Layer 12 of a small transformer language model trained on English Wikipedia (16 layers, counted from 0, width 64).
A neuron's activation on a vector x is SiLU(gate . x) times (in . x), where the dot is the dot product.
The model reads these tokens: "f" "ort" "un" "at" "el" "y" " k" "n" "ew" " n" "ot" "h" "ing" " of" " the" " d" "et" "a" "il" "s" " for" " the" " A" "ud" "." " S" "he" " was" "n" "'" "t" " e"

The vector x that enters this layer's MLP at each token. A number n stands for n times 0.012.
0 "f": -70 133 -43 95 33 64 -244 76 314 243 -89 161 -29 -102 48 -17 -37 53 -174 185 -104 33 108 121 -182 -61 -184 -95 -30 299 96 -51 144 -173 -136 -117 58 115 281 -137 286 -90 -364 -179 130 -32 -172 186 39 288 -106 -20 -104 -101 136 17 111 -116 -53 -300 62 -89 -340 -144
1 "ort": 22 182 81 -25 -2 65 -226 28 306 187 -10 58 -162 -113 -80 72 -69 139 -151 293 -188 -24 60 164 -83 13 -196 -96 -49 297 83 -37 157 -266 -57 -35 -104 162 225 -121 156 35 -326 -191 151 176 -130 208 -121 325 -117 -149 -12 -54 141 -78 20 -83 -55 -222 -4 -35 -364 -119
2 "un": -36 -19 138 102 34 84 -221 100 315 -101 -253 -120 -58 -5 105 -86 -163 -76 -38 179 -141 29 153 70 -142 5 -188 -154 246 -33 116 86 49 -339 168 21 15 24 234 -145 271 15 -296 10 71 239 -115 33 0 399 -19 -78 148 -130 126 -244 209 -149 -47 -136 -17 -93 -369 -43
3 "at": 15 179 252 22 135 -56 2 -14 339 34 36 233 -108 -67 80 27 88 80 -50 176 -226 36 131 210 -230 71 -271 -132 113 80 -66 70 187 -137 -128 -44 -39 -52 130 -175 -17 75 -343 -174 139 -16 -209 148 52 356 -160 29 -39 -262 98 -16 213 -110 -126 -290 -44 -48 -313 -208
4 "el": -117 184 134 198 68 110 -24 -236 363 25 -168 99 -315 -82 169 -41 -153 -46 -77 161 -105 107 -35 96 17 106 -158 -146 -35 23 50 31 183 -266 -42 136 -3 8 304 -171 267 -147 -267 -65 10 -21 -196 26 79 412 -8 -115 17 -213 288 -17 -127 -48 -7 -148 -72 -43 -126 -146
5 "y": 30 -35 22 2 68 98 -223 114 51 187 -93 223 -149 -112 29 90 3 172 -279 155 -48 -17 58 230 -97 103 -145 -83 187 155 75 118 117 -270 23 -19 130 135 437 -135 115 -170 -439 -202 101 83 -31 50 120 181 -83 1 -160 -98 12 -10 72 -197 -217 -273 61 -221 -224 -78
6 " k": 74 280 158 244 144 16 -251 97 75 334 61 -12 -60 -234 104 -84 -161 78 -52 62 -8 66 141 39 -45 -61 -330 -114 37 140 51 -85 -54 -123 105 -215 -198 24 150 -31 300 -80 -205 187 174 126 -327 108 147 115 -73 -58 -112 -113 124 40 -101 -342 -320 -47 -238 -5 175 14
7 "n": -11 290 -67 39 -224 -44 4 -3 -85 217 -138 49 -77 147 256 -131 -171 -114 -121 82 82 -34 -146 149 153 -99 -267 -72 79 -21 135 -52 91 -262 87 116 142 -216 152 343 281 -62 -16 152 68 -111 -238 84 260 160 -138 17 -109 -9 177 -34 -415 -167 75 -225 26 5 -89 -186
8 "ew": -29 284 175 -229 84 129 -150 -144 166 369 68 206 -198 -197 26 -125 -21 -4 -80 68 41 102 209 100 -85 49 -183 -58 314 81 112 81 121 -183 -3 59 -199 -174 206 149 -31 -128 -379 45 33 -85 8 -3 113 158 96 75 74 -157 -54 -110 -287 -49 -259 -172 98 -179 128 -232
9 " n": -109 294 -182 43 -61 -50 -190 98 200 217 -83 28 182 -144 121 -144 -120 116 -135 89 59 -93 196 255 16 21 -126 -342 -122 23 113 7 7 -281 72 -25 -112 -77 248 25 110 8 -163 115 229 8 -141 294 253 65 -69 -18 -148 -116 -8 201 -34 -137 -156 -329 -5 -47 -26 -194
10 "ot": -42 121 -56 -65 281 194 -93 -74 46 297 21 -286 -161 -117 69 -148 -227 3 -41 20 75 77 65 203 -78 201 -248 67 403 -54 40 146 124 -152 136 146 -95 73 122 145 -113 -77 -147 -122 137 102 -69 324 -51 172 -95 -49 -99 -133 -45 -38 130 -198 -89 -200 92 -345 -279 -180
11 "h": -41 112 395 78 54 -164 -166 13 290 81 136 98 -261 -256 26 -126 -90 85 -11 70 -49 96 144 196 -129 115 -284 -341 104 -81 90 14 137 -209 -152 -35 -10 164 -46 175 -90 -50 -210 -116 59 92 -251 256 230 28 -8 -74 79 -156 5 47 19 92 -60 -178 157 -269 104 -143
12 "ing": 18 449 134 143 153 -41 -177 -201 219 270 -102 136 -254 -225 -9 15 -122 -160 -62 187 -30 76 47 54 -53 -100 -263 14 72 -23 238 134 13 -143 -21 21 -129 77 296 51 50 -144 -319 -63 25 -38 187 5 87 194 -41 -116 26 1 -171 -19 123 -67 -8 -420 209 -201 -167 -123
13 " of": -145 57 -23 74 -40 115 -95 -203 143 372 -119 70 -181 -140 26 72 37 -17 -234 246 -44 -43 -42 56 -194 25 -25 -149 122 180 67 95 82 -53 -167 10 53 45 262 -152 82 -203 -404 -104 108 93 -67 244 142 201 55 -57 -193 2 183 146 127 -255 -163 -299 202 -208 -265 -4
14 " the": 29 61 -9 -74 -113 228 -164 224 281 186 -91 69 -140 -167 8 191 16 89 -283 156 -128 -89 104 -7 -399 -90 -53 -176 63 174 84 149 68 -100 -115 112 6 135 410 -133 162 -79 -266 0 228 7 -107 125 63 71 -44 -103 -346 -89 245 41 -41 -140 -143 -109 -111 -97 -103 28
15 " d": -21 103 156 191 185 46 -40 126 312 250 51 -41 287 -132 -39 -282 -300 -102 -71 115 -49 -37 -6 -131 -144 -124 -165 -39 -217 -57 -15 -70 -6 -160 -63 -30 53 -98 360 -199 283 -49 8 85 146 71 -5 264 -50 8 -181 -8 -223 73 230 145 11 -225 -116 -197 -145 151 -21 -70
16 "et": 19 152 -235 27 79 82 135 -5 38 262 24 -379 254 -32 -45 -162 -39 -121 14 233 3 124 192 -158 -112 66 -464 99 -6 91 18 -300 157 -217 111 -196 12 20 247 101 -158 -21 -112 -19 -52 102 -20 139 191 -16 -110 -61 95 32 -38 52 -59 32 25 104 -97 146 -141 -410
17 "a": 135 32 -78 -10 -83 78 164 -437 35 38 -259 130 -18 207 -149 105 115 -155 -222 -366 -124 102 114 6 22 -24 -349 -94 61 -253 85 -33 71 7 290 -114 -65 341 101 144 98 -82 -33 145 -99 1 -185 64 190 148 5 -72 174 -345 55 101 205 109 47 -9 -128 182 -153 -251
18 "il": 22 395 120 95 -47 288 -43 -319 336 -67 68 46 -176 -65 -158 247 87 -124 -126 -221 -98 -101 98 42 -10 135 -240 -29 315 -24 128 27 255 -126 148 192 -142 82 143 63 -32 -40 39 -57 -173 -68 -132 -145 17 197 152 -97 188 -254 -131 -75 -20 140 7 -19 -187 -207 -459 -106
19 "s": -9 249 121 131 16 2 -88 -145 245 188 102 70 122 -67 -164 62 77 -221 -318 74 -119 -31 163 355 45 236 -118 -113 -12 72 60 278 35 -91 -66 64 135 -69 298 -89 -263 78 -170 -37 -89 -100 143 -56 -52 167 -69 -73 143 -247 -78 -21 119 -304 -73 -138 11 -362 -28 -280
20 " for": -153 100 76 -69 88 207 -226 -117 211 277 -155 6 -106 -25 -73 -75 168 56 -79 152 -29 14 141 89 -138 -62 -10 -163 40 187 94 9 -54 -90 -151 -75 89 72 186 -101 75 -166 -379 61 188 16 -22 146 40 318 133 -43 -296 -33 257 182 56 -168 -250 -180 -11 -267 -303 -64
21 " the": 28 42 17 -91 -101 250 -171 225 250 203 -113 120 -160 -127 -3 165 16 64 -253 156 -121 -70 99 24 -415 -90 -72 -170 44 157 65 163 50 -131 -112 72 12 139 403 -103 183 -93 -273 -27 207 31 -131 131 73 78 -37 -101 -321 -72 254 91 -63 -141 -175 -48 -125 -101 -109 4
22 " A": 24 93 199 94 56 74 -82 -62 263 44 -216 111 147 71 -43 175 -254 44 -239 191 78 9 270 -55 -341 -15 -201 -64 -31 -20 -143 -174 -67 43 -27 1 -80 169 455 -167 247 -99 -179 0 130 89 76 182 49 -142 -182 -187 -121 40 200 -16 -21 -273 -121 -87 -105 -135 -29 179
23 "ud": 196 -153 34 -6 68 117 327 -38 -13 -48 -35 -181 250 -189 -18 93 -108 -49 -107 358 126 151 224 -286 -147 -112 -154 54 101 -248 22 -353 -148 -131 278 -152 2 -80 363 66 6 -16 -246 124 112 78 -103 -79 -40 212 -121 33 -57 7 21 142 85 -117 66 34 -198 126 -253 -40
24 ".": 47 124 -102 -14 -64 106 -5 161 136 114 -116 92 64 4 129 -167 -133 -8 -256 151 -166 -7 -10 -15 28 23 -361 -258 17 407 182 55 83 89 31 -72 17 -64 354 -230 -91 -81 -354 -79 -79 -145 -56 25 78 244 84 45 -68 -176 335 -48 221 -146 -55 96 -9 -229 63 -128
25 " S": -126 129 -26 135 133 167 -149 7 236 77 -20 205 217 149 -46 -121 -180 -30 -179 114 -123 7 299 192 -97 48 -160 -152 117 133 73 -103 -116 98 116 -89 -290 -111 122 -35 25 112 -260 33 167 -220 -114 219 98 130 -1 -128 -210 -269 183 214 43 -227 -219 -219 -213 32 234 -142
26 "he": 60 6 -34 27 103 15 -31 76 -28 -11 -248 130 117 -26 -55 -15 -12 18 -82 78 -10 -19 -89 238 77 68 -235 -66 70 158 224 -48 169 -181 -23 273 -2 213 466 61 49 -154 -355 -288 112 -99 85 35 98 12 15 5 -378 -120 -35 -15 29 -415 -83 -263 -27 -128 416 -142
27 " was": 30 -109 18 144 137 204 -311 142 10 315 -77 92 -100 -70 127 51 -24 158 -299 153 -174 -3 -1 239 -161 -54 -104 -51 -4 78 58 98 215 -334 90 38 122 160 291 -17 -23 -96 -348 -142 229 18 -46 -65 121 143 -32 -78 -224 -89 55 227 51 -272 -211 -46 -60 -255 -186 -13
28 "n": 38 35 104 -18 28 -3 -193 189 124 27 -10 14 -53 39 13 -81 -168 -62 -154 -20 -33 -16 17 266 -14 30 -337 -239 127 75 180 151 4 -224 76 125 58 -39 193 168 10 17 -180 -18 163 63 -70 47 356 170 -133 55 -192 -261 441 -220 -170 -248 10 -87 -62 -154 -270 130
29 "'": -15 60 91 167 25 -118 -147 50 -95 206 -201 81 -251 -111 43 -141 -90 -32 -122 396 -182 -95 161 144 -110 35 -121 -183 189 323 -236 171 278 -161 205 117 -155 -125 -104 114 202 32 -114 27 85 -280 28 20 228 183 -119 28 8 49 131 112 68 -204 -135 -207 -118 -206 19 -11
30 "t": 25 79 37 70 130 55 -70 102 -93 289 -63 34 -215 -153 51 -38 -77 186 -230 197 -46 -52 -1 356 -125 -53 -157 -91 162 106 68 242 31 -193 39 104 123 154 136 94 -24 -139 -374 -240 304 71 -46 84 119 5 128 -52 -250 -65 52 40 -4 -337 -248 -266 147 -277 -160 65
31 " e": 27 102 273 207 158 100 -313 -126 33 310 -203 68 -183 -34 27 -103 -142 56 12 38 -72 189 23 91 78 -20 -196 2 87 91 8 45 49 -105 125 -215 25 113 240 34 104 -57 -315 -179 -17 99 18 49 227 130 -240 -97 -318 -63 192 173 -176 -310 -273 20 -280 8 35 112

Each question shows the input weights of one neuron of the MLP. A number n stands for n times 0.00097.

n78 gate: -195 180 -77 -42 -119 48 28 -119 172 -64 167 -106 -43 -18 -5 -87 85 225 22 -89 -70 -53 49 -156 -54 54 127 -134 -2 85 31 119 170 -48 -179 -65 -151 -65 135 -38 0 -140 113 30 142 -161 94 65 -38 -182 67 173 -26 -43 -65 -59 -19 -114 -76 83 -69 61 117 25
n78 in: -154 76 -45 -96 -44 -12 90 229 143 -101 -214 100 -48 -28 88 -195 74 120 162 -21 29 -54 -47 -89 -26 -18 27 -145 -137 76 342 146 40 133 -22 186 -59 58 72 -55 -117 -163 188 -26 -103 -69 -178 -89 -123 -20 77 -37 38 -78 42 153 -171 -260 -32 75 145 111 193 -51
On which token does it fire most, and how strongly? 14 " the", at about 1.8

n91 gate: 165 58 81 -33 159 -75 -116 112 -104 113 238 64 -146 215 -204 300 3 -138 104 -18 265 -13 58 -201 -117 -103 -43 -55 -76 80 51 -41 -103 -58 -90 38 247 -268 120 95 -21 -58 99 26 -23 152 -18 -35 -30 191 105 -123 23 -164 -166 66 -48 -8 28 40 49 -95 55 -156
n91 in: -36 -8 49 -5 -75 -33 30 -52 -212 -100 115 239 -256 -103 6 -18 50 -475 31 -115 -11 -24 -88 -10 -22 46 -46 -94 76 -126 -27 -74 -34 -57 66 -218 -247 -87 -99 -127 -34 24 21 109 23 -85 166 4 42 -75 -22 -94 56 -92 94 191 -141 78 -20 72 48 19 47 -20
On which token does it fire most, and how strongly? 8 "ew", at about 1.5

n1 gate: 176 121 -42 -145 132 37 82 -142 34 -151 60 30 -148 1 168 -198 85 -172 36 -97 58 -69 142 23 96 -61 26 -46 -174 -34 -106 79 -37 -12 93 -81 112 -132 152 -65 154 -40 -111 279 80 -101 -13 -112 59 -4 -116 49 159 -7 242 -65 -81 -23 45 241 32 83 -117 1
n1 in: 48 41 -25 -116 78 41 -76 -73 -109 -84 -50 81 -53 164 255 167 -55 63 59 203 -114 -48 -167 1 -67 -60 94 -7 -78 88 53 -111 75 -18 118 -218 -175 102 9 12 -147 119 -14 95 -114 -54 -118 191 -147 128 -22 -1 -253 -203 -13 -32 21 -107 -39 126 56 -35 78 78
On which token does it fire most, and how strongly? 24 ".", at about 2

n31 gate: -14 3 36 -30 -59 -15 74 -70 4 -108 -45 -69 -110 59 51 61 -97 -127 -176 118 -98 -47 -55 -100 -33 85 -15 73 84 -85 -64 -45 -28 82 -37 -151 -21 88 -108 71 17 119 125 72 53 4 76 -129 -58 6 -131 65 43 -89 -30 -38 9 34 78 -95 -25 -94 141 169
n31 in: -46 -12 38 -110 107 198 19 -10 -141 88 -69 47 -1 -119 -28 -4 7 128 94 106 233 -7 -69 -64 99 76 106 27 14 131 32 207 72 -65 -69 176 94 69 166 -3 43 -205 -192 -45 56 1 -86 0 134 40 -12 -17 -120 178 -35 18 -113 -32 35 -33 151 -73 -1 -63
On which token does it fire most? 25 " S"

n44 gate: 27 -112 -100 -17 187 92 -168 -97 -103 -151 71 153 -165 -153 -101 -84 -61 -131 -4 126 -115 88 -128 111 -45 -46 48 156 30 -53 -45 -158 97 -201 -137 8 -10 30 68 -140 7 -157 75 165 123 -55 249 82 65 -176 73 134 226 186 -94 -25 -8 45 -118 -15 -10 -136 -154 257
n44 in: -131 204 178 -31 132 166 -46 215 -31 -50 -25 203 -118 132 68 -183 52 -44 66 -194 237 -58 -70 -152 -15 30 132 133 -3 104 99 26 -152 127 -145 -121 -18 -22 175 159 -118 45 -30 -68 266 -74 126 25 -34 40 6 132 96 -234 -24 -65 110 -85 229 -96 -117 16 -82 180
On which token does it fire most? 12 "ing"

n171 gate: 43 -25 119 -156 187 -127 -63 -47 33 29 234 -15 -113 195 113 7 263 -7 0 10 49 95 56 23 -44 -170 -117 -146 -161 -122 4 102 -169 -4 -82 21 -67 -188 104 59 49 217 181 32 66 -134 -53 173 8 -71 85 166 166 -28 64 -247 -35 -71 90 76 -55 74 -136 -152
n171 in: -41 -91 144 -149 67 158 -90 6 -214 -196 16 -100 190 91 -8 -90 170 193 -82 83 232 -317 217 93 57 -16 -78 -18 -10 70 134 -56 -43 -64 -207 134 114 173 124 -130 28 -73 -79 96 180 53 -6 -76 -165 161 208 45 -90 -66 -33 42 -218 -135 124 4 70 155 -12 85
On which token does it fire most, and how strongly? 28 "n", at about 1.9

n74 gate: 32 123 -78 -154 222 90 -26 -42 -179 96 -1 179 -30 -19 -17 76 9 134 17 125 193 78 23 11 -86 92 59 -98 -340 123 112 69 18 -42 131 -187 203 127 -202 69 14 -127 263 -132 33 24 -179 45 201 -83 -63 69 -11 155 -39 -88 147 -272 -109 75 -42 -72 74 -290
n74 in: 3 59 94 141 -18 -28 -28 -213 48 84 239 -107 -69 32 177 306 -64 71 -390 175 -110 199 81 60 116 -71 134 -50 -16 -96 85 8 -116 -12 -270 -59 -145 42 -15 57 118 -13 -396 37 -81 28 38 50 -77 -111 -69 -105 -162 142 -36 -77 79 44 216 -5 -80 -11 -22 114
On which token does it fire most, and how strongly? 30 "t", at about 3.7

n143 gate: 181 -19 66 10 -129 112 -150 -15 70 96 -44 37 83 -57 -92 112 165 242 -93 94 -232 -263 -52 -28 -66 135 84 -4 142 -63 -119 2 -52 127 -86 112 62 -150 -8 73 -30 -28 -3 -266 150 26 -114 4 -57 -46 207 2 -261 -23 57 88 7 78 71 30 31 -21 -21 -91
n143 in: -198 156 22 -47 71 43 120 -24 -9 -112 134 -132 -44 -113 -63 -200 -146 -8 137 -205 -34 42 -11 245 24 -56 -169 -67 149 85 237 -53 -169 11 134 -126 137 144 -81 -266 -99 32 42 59 0 -17 -14 81 248 21 29 236 21 20 -30 -28 -101 -127 12 41 -6 -55 -69 -54
On which token does it fire most, and how strongly? 30 "t", at about 3.4

n127 gate: -227 192 95 70 120 125 175 237 -77 114 -82 -50 -3 -162 7 99 153 162 221 79 182 107 24 -47 5 -77 -68 -25 25 33 64 77 -83 136 47 14 -113 34 26 -9 -95 148 183 50 -86 70 -69 -132 72 266 58 -35 -74 80 -12 236 -60 103 53 51 28 26 26 75
n127 in: 114 -84 99 -81 19 140 122 -91 13 -25 24 -112 -20 192 -42 -250 23 -229 -10 -26 -57 0 8 64 -32 214 140 151 47 -34 22 59 -28 -171 197 -168 93 49 35 4 -63 -87 -201 181 -33 -21 44 -125 24 -207 35 -101 -52 104 -79 -103 146 -2 115 -38 12 -51 -6 49
On which token does it fire most, and how strongly? 23 "ud", at about 1.5

n50 gate: 80 -34 11 76 -11 -132 5 93 -150 -99 -126 46 -151 -160 68 -5 -53 135 -63 -61 174 -214 -76 77 -149 -105 -15 -80 -125 -179 -153 -122 -95 -68 -98 -11 -270 50 -60 -235 308 -31 -28 -112 36 4 -40 -136 138 -208 91 149 55 93 -27 -177 17 -221 61 -45 19 105 3 -51
n50 in: -53 -32 1 18 90 -16 -128 -30 -83 -139 116 -146 -15 185 -7 -13 261 -176 -30 -29 -108 -213 -46 -99 71 -45 -240 -206 -80 1 158 99 48 -46 61 47 -87 198 -43 71 180 -33 18 69 93 76 142 122 47 46 -149 -28 219 82 51 -88 305 -17 -28 71 -84 70 -62 222
On which token does it fire most? 8 "ew"

n39 gate: -18 -92 -164 -48 36 196 -166 -94 -171 36 57 52 -23 -131 24 173 -251 27 -114 -86 244 -160 199 -69 -128 18 47 160 60 131 110 56 58 -188 -74 -68 219 -53 -178 -180 -49 -122 37 69 9 -12 -169 96 -158 166 -40 -102 21 -75 114 -4 40 338 115 102 7 -80 -74 -45
n39 in: -136 -237 -134 -129 -59 -89 63 -229 -20 160 -212 -76 -146 -11 137 2 101 158 22 91 57 49 56 181 -90 7 -117 -101 -130 135 -18 -166 -38 -86 -97 -100 -75 -53 146 -44 -10 -54 72 -27 -213 -141 127 -167 214 16 52 109 -46 87 -96 -2 151 210 166 -115 -65 -223 -255 -84
On which two tokens does it fire most, strongest first? 0 "f", 20 " for"

n6 gate: -115 10 -2 -137 -65 27 -213 72 -4 54 77 -68 -44 95 -67 -140 -131 -80 18 -151 204 -58 -43 22 -88 -68 -79 23 44 151 276 157 -136 161 -87 -47 23 -72 -140 -14 69 -122 28 -60 120 20 -46 132 -147 -2 63 -38 11 189 97 149 275 247 -236 -58 13 145 97 -101
n6 in: -45 123 -233 62 174 190 -84 -58 65 9 -213 182 77 5 -28 42 106 75 98 11 -5 -101 87 -93 -139 -97 -7 -168 10 -222 -36 -176 -116 11 190 -159 0 118 92 219 -39 -61 -56 22 -30 246 174 -179 1 -82 270 29 -18 -74 66 -250 101 -147 86 80 -102 -158 105 61
On which token does it fire most, and how strongly? 20 " for", at about 2.3

n20 gate: 103 -173 -18 119 1 -88 -30 -62 137 40 81 159 104 -50 -216 0 -71 139 124 -18 -131 114 177 -90 151 18 212 -93 -89 88 18 88 -104 -9 -24 19 91 55 264 24 -129 -88 101 169 -90 -163 -54 -65 4 -31 -34 -121 -172 156 108 -69 -45 28 -92 170 -22 -95 115 -208
n20 in: -169 -186 19 40 -49 -125 -62 -202 88 -160 -155 -48 50 -25 50 34 -361 -16 66 -97 87 135 131 -143 -72 268 25 75 -59 66 60 0 -94 7 -188 -1 67 136 151 30 29 -171 -43 -147 100 0 -35 115 -201 -57 -132 2 -126 -1 -53 2 -7 55 -36 100 -40 -264 19 12
On which token does it fire most, and how strongly? 22 " A", at about 2.4

n62 gate: -112 -125 -205 72 141 26 -101 -116 -178 5 19 -45 -165 -15 -139 -130 183 47 63 21 -21 -27 204 50 10 -17 -10 -45 -125 51 -128 15 185 -102 147 -88 -171 108 -184 -4 2 -102 -32 8 -70 -8 -205 -21 -35 16 -308 130 -55 36 -147 -93 32 -140 -31 -43 -9 -25 -252 144
n62 in: -10 -16 13 17 156 -47 -38 -116 182 57 114 12 -144 73 167 49 -15 17 -48 -10 -234 177 -87 155 -150 -93 -115 109 -31 -90 -37 -178 25 -109 43 49 62 195 -24 124 -248 -22 224 131 132 -148 -36 -24 -249 149 -83 -81 134 3 -110 -173 115 -55 -169 -132 68 -160 -58 131
On which two tokens does it fire most, strongest first? 10 "ot", 27 " was"

n54 gate: -111 -136 80 57 34 129 51 -8 -19 -192 55 107 15 -95 -88 -8 166 -153 -198 -192 -98 -113 -280 52 -188 -88 -16 18 24 182 -112 18 226 160 -62 -150 74 -40 34 160 46 25 -72 -20 -105 -45 -262 65 -164 115 -130 75 -4 -104 -72 128 64 4 54 115 81 118 48 95
n54 in: 11 41 249 11 54 -109 167 58 -30 107 258 261 45 -26 101 167 88 56 -70 -110 -137 -100 -292 -17 -300 -72 -96 -41 -41 -112 83 17 51 99 -141 -118 -113 -180 44 146 124 36 113 21 77 102 -199 -43 -11 162 66 321 -52 -42 -124 -72 101 -158 115 79 136 -155 -61 37
On which token does it fire most? 3 "at"

n150 gate: -68 -105 -94 140 123 -48 -35 7 27 138 -1 141 -175 -136 161 -113 -36 29 -101 47 -148 -21 -136 205 -5 -12 136 193 44 49 -55 -40 71 180 -76 -104 -160 8 -259 -63 118 1 110 -133 113 168 -46 77 40 46 -118 160 -161 142 -164 193 -35 104 -56 -153 32 64 30 -39
n150 in: 52 102 167 99 -48 42 -64 77 -178 96 -165 21 -30 94 -54 124 175 -126 153 -104 17 25 -129 206 -58 -57 40 -244 28 4 -97 -54 161 7 -251 190 106 -101 196 9 17 -206 -178 -40 -55 17 -115 35 -160 -9 -120 1 -109 26 -179 46 -137 18 16 -83 131 5 82 -87
Its three highest activations, in order, are on tokens 13 " of", 30 "t", 0 "f"

n26 gate: -20 -185 -203 -200 2 87 -171 26 48 270 29 101 -143 144 80 -38 -7 153 -6 166 10 -155 10 100 -245 -70 45 -82 -64 24 18 195 29 110 -84 -92 127 216 97 -76 -9 -311 -177 -88 -73 -69 -67 -179 78 54 28 174 -20 -71 -25 -27 -78 -32 -244 -44 52 83 54 31
n26 in: 158 10 -187 -144 -105 72 -139 18 -96 67 -109 225 -108 -39 -25 32 138 60 -3 -86 61 -35 125 154 -151 -30 -1 -62 116 -84 -23 206 64 -22 241 -86 -31 154 131 9 116 -277 -274 114 -30 71 -110 -49 223 -133 -65 119 -49 -74 10 -113 60 -218 24 -97 96 9 -163 105
On which token does it fire most? 5 "y"

n82 gate: 26 -211 -61 -127 -134 -12 -120 -193 -54 40 175 44 -131 -20 113 -19 93 233 179 85 31 -93 -63 -149 68 17 -9 -172 -209 -35 117 -91 97 86 33 -131 61 9 -172 -25 -91 -32 -33 76 150 -218 -96 -39 -123 13 -176 60 64 -306 159 -169 10 127 -187 -8 -176 -85 56 -143
n82 in: 157 -113 -41 120 124 -51 13 206 -78 215 -31 -38 3 -158 -82 -99 -34 -155 4 -57 92 82 -151 -176 139 -38 86 34 209 -59 -108 67 -231 61 103 -68 -289 261 279 -29 78 -115 -140 -301 -257 -16 75 -127 -17 -15 55 109 -94 230 31 33 50 -181 -51 -123 30 48 -49 60
On which token does it fire most? 24 "."

n71 gate: 10 65 -164 -201 8 -255 60 -74 -222 1 124 116 69 -82 29 86 -18 240 8 129 -141 155 104 115 -121 -22 -104 -137 -62 28 -208 -73 21 -30 97 -142 94 -57 44 140 150 232 139 -10 -102 -120 -195 -64 155 -55 157 22 -113 -47 -231 -44 35 -41 138 145 -112 29 25 -19
n71 in: -164 40 41 93 48 -35 -105 -55 -9 -149 4 -90 -126 7 -64 -107 94 85 31 -96 -203 62 -156 -20 -145 110 198 160 -2 132 -9 -79 146 83 -119 -74 205 5 -80 121 -63 -269 -86 -27 -248 -7 178 105 -25 232 -12 -56 -141 107 17 32 -4 -116 -137 -14 -83 -109 -4 261
On which token does it fire most, and how strongly? 29 "'", at about 1.1

n181 gate: 61 -182 70 -3 8 4 81 72 39 140 -69 74 111 116 -16 216 -27 109 216 73 -43 157 109 138 79 -30 10 -232 232 0 -132 59 -96 63 104 92 52 -33 30 113 -72 -83 76 119 88 -276 95 130 -94 161 45 38 33 -95 -148 77 105 -68 17 34 176 -163 -8 -215
n181 in: -4 -118 -17 89 -52 -82 205 109 18 -115 75 20 -219 -35 112 95 -62 -7 13 -57 -379 -25 20 -21 73 -175 -47 67 -20 -87 -11 -36 -41 133 -222 3 106 -13 -6 -196 137 -91 -14 -148 31 152 116 24 -80 -39 -249 3 -16 -33 -107 -103 -91 3 -42 8 -28 -46 -157 -26
On which token does it fire most, and how strongly? 3 "at", at about 2.4

n160 gate: 46 87 -110 105 46 -38 -105 130 138 -48 49 82 138 17 -13 29 -15 29 -135 64 -48 27 83 70 174 24 -92 -2 -87 -167 -132 202 -51 -101 88 -102 112 -23 171 58 116 -170 99 26 26 240 -62 41 -218 -6 -4 -12 9 192 -154 -100 -32 35 37 28 83 124 -38 17
n160 in: 98 -62 -82 31 -76 -89 -162 15 -55 80 113 99 -217 26 -198 -81 113 8 43 -186 -26 184 316 -2 83 8 38 -17 49 52 43 -32 24 -11 -126 -153 -149 173 -28 -10 -182 -1 44 -7 55 88 104 204 -122 35 14 -168 -78 178 -123 -118 -13 -172 -57 -152 -39 -11 -11 25
On which token does it fire most? 1 "ort"

n175 gate: -66 100 130 -157 -37 50 -33 15 120 140 62 69 350 -104 80 12 -46 183 72 17 -9 120 -90 -147 -51 128 110 107 -61 30 213 17 -73 -29 -22 39 -52 -13 39 53 45 136 92 -23 3 77 -184 85 164 117 -51 3 -59 31 -107 -119 68 -133 113 94 139 -98 -95 38
n175 in: 43 -60 -18 169 12 99 -148 137 -153 95 -106 -101 -61 -37 4 -139 -11 -126 52 -44 60 23 401 -83 -51 84 197 -65 108 -59 -8 2 139 -122 42 -69 79 107 43 78 -64 97 -110 -82 32 138 20 100 181 53 102 -56 58 118 34 61 85 24 107 -28 95 111 77 186
On which token does it fire most? 2 "un"

n117 gate: -233 13 -6 1 -62 -63 -124 -111 59 135 89 -68 63 119 -38 -9 -43 -131 293 -100 -188 34 -151 124 131 -94 70 -53 -28 133 217 182 -120 -104 -73 134 -33 1 169 -7 32 -96 -64 161 56 -227 160 154 -55 -74 -65 -65 -23 165 12 -2 332 36 111 238 -240 29 -72 -100
n117 in: -16 108 66 -118 135 -1 239 -87 220 -15 -55 121 -145 -55 -17 37 -136 93 83 -116 -219 -180 43 47 166 181 26 132 9 13 87 23 -195 296 16 17 -223 -79 160 -36 37 32 63 -125 -32 -267 -2 149 -22 233 -53 57 -53 -137 -75 -156 84 87 158 57 95 -90 53 -201
Its three highest activations, in order, are on tokens 19 "s", 24 ".", 12 "ing"

n67 gate: -24 -107 76 27 -82 -47 83 -168 -35 -197 -92 184 -136 106 10 54 -25 -9 -33 -106 108 85 72 88 -100 -148 -40 -138 49 225 -22 -215 10 -72 -149 7 149 -179 -142 -30 90 252 173 73 87 73 -22 307 17 -67 -16 -144 -19 187 101 132 -77 -65 88 95 63 -51 -116 65
n67 in: 8 231 151 -107 -154 112 -188 197 -3 -35 100 51 -58 -65 19 -123 -61 106 -20 45 -77 94 -2 33 -120 -92 132 112 -22 -40 51 -3 -27 -109 131 -104 -13 -84 -100 298 88 20 168 -17 -107 183 0 -82 321 -29 208 -13 -192 -140 -75 -63 -102 2 -108 122 -18 -112 4 -119
On which token does it fire most? 7 "n"

n84 gate: -51 67 -25 -197 -37 22 -37 -116 -56 -95 38 -2 -103 -252 103 -114 61 -27 -1 -103 78 -107 110 -16 -42 82 -35 294 19 -27 -179 55 -56 -73 -109 -220 36 177 -53 67 -87 -43 113 -23 23 -216 -22 -44 24 -252 53 -154 -132 -56 -8 218 74 76 28 -176 -164 -142 -54 -46
n84 in: -38 51 -55 102 -8 53 -71 -18 116 -85 -82 84 -145 25 -112 -14 -80 -58 -157 19 17 -23 -34 -202 -22 160 -232 -111 -31 -141 -131 143 -266 -28 -59 40 -51 -59 38 -167 -42 -80 -142 -189 4 111 -99 -197 33 -40 -44 -39 174 -2 -30 261 154 293 -22 1 199 206 -81 -1
Its three highest activations, in order, are on tokens 18 "il", 11 "h", 17 "a"

n7 gate: -45 -112 74 -9 138 41 -189 -36 -327 79 14 45 93 165 -36 -84 -56 -155 88 -7 14 260 21 105 111 47 -2 -189 -71 -78 -30 248 310 -5 176 -133 14 75 -23 -129 -109 47 46 -72 108 202 -63 -56 187 -127 -16 90 -146 87 90 12 -144 -67 -10 52 -123 37 -144 207
n7 in: 142 -16 -35 -126 -36 50 89 -72 82 108 -46 -53 -199 -5 -179 22 -86 106 147 9 49 -49 -103 140 118 81 -62 160 -50 180 -24 -52 -96 -73 -144 -224 -27 -226 53 23 185 143 19 -99 5 -130 -198 79 -68 -2 154 58 37 -272 3 -107 -2 12 -273 72 -190 61 102 133
On which two tokens does it fire most, strongest first? 31 " e", 6 " k"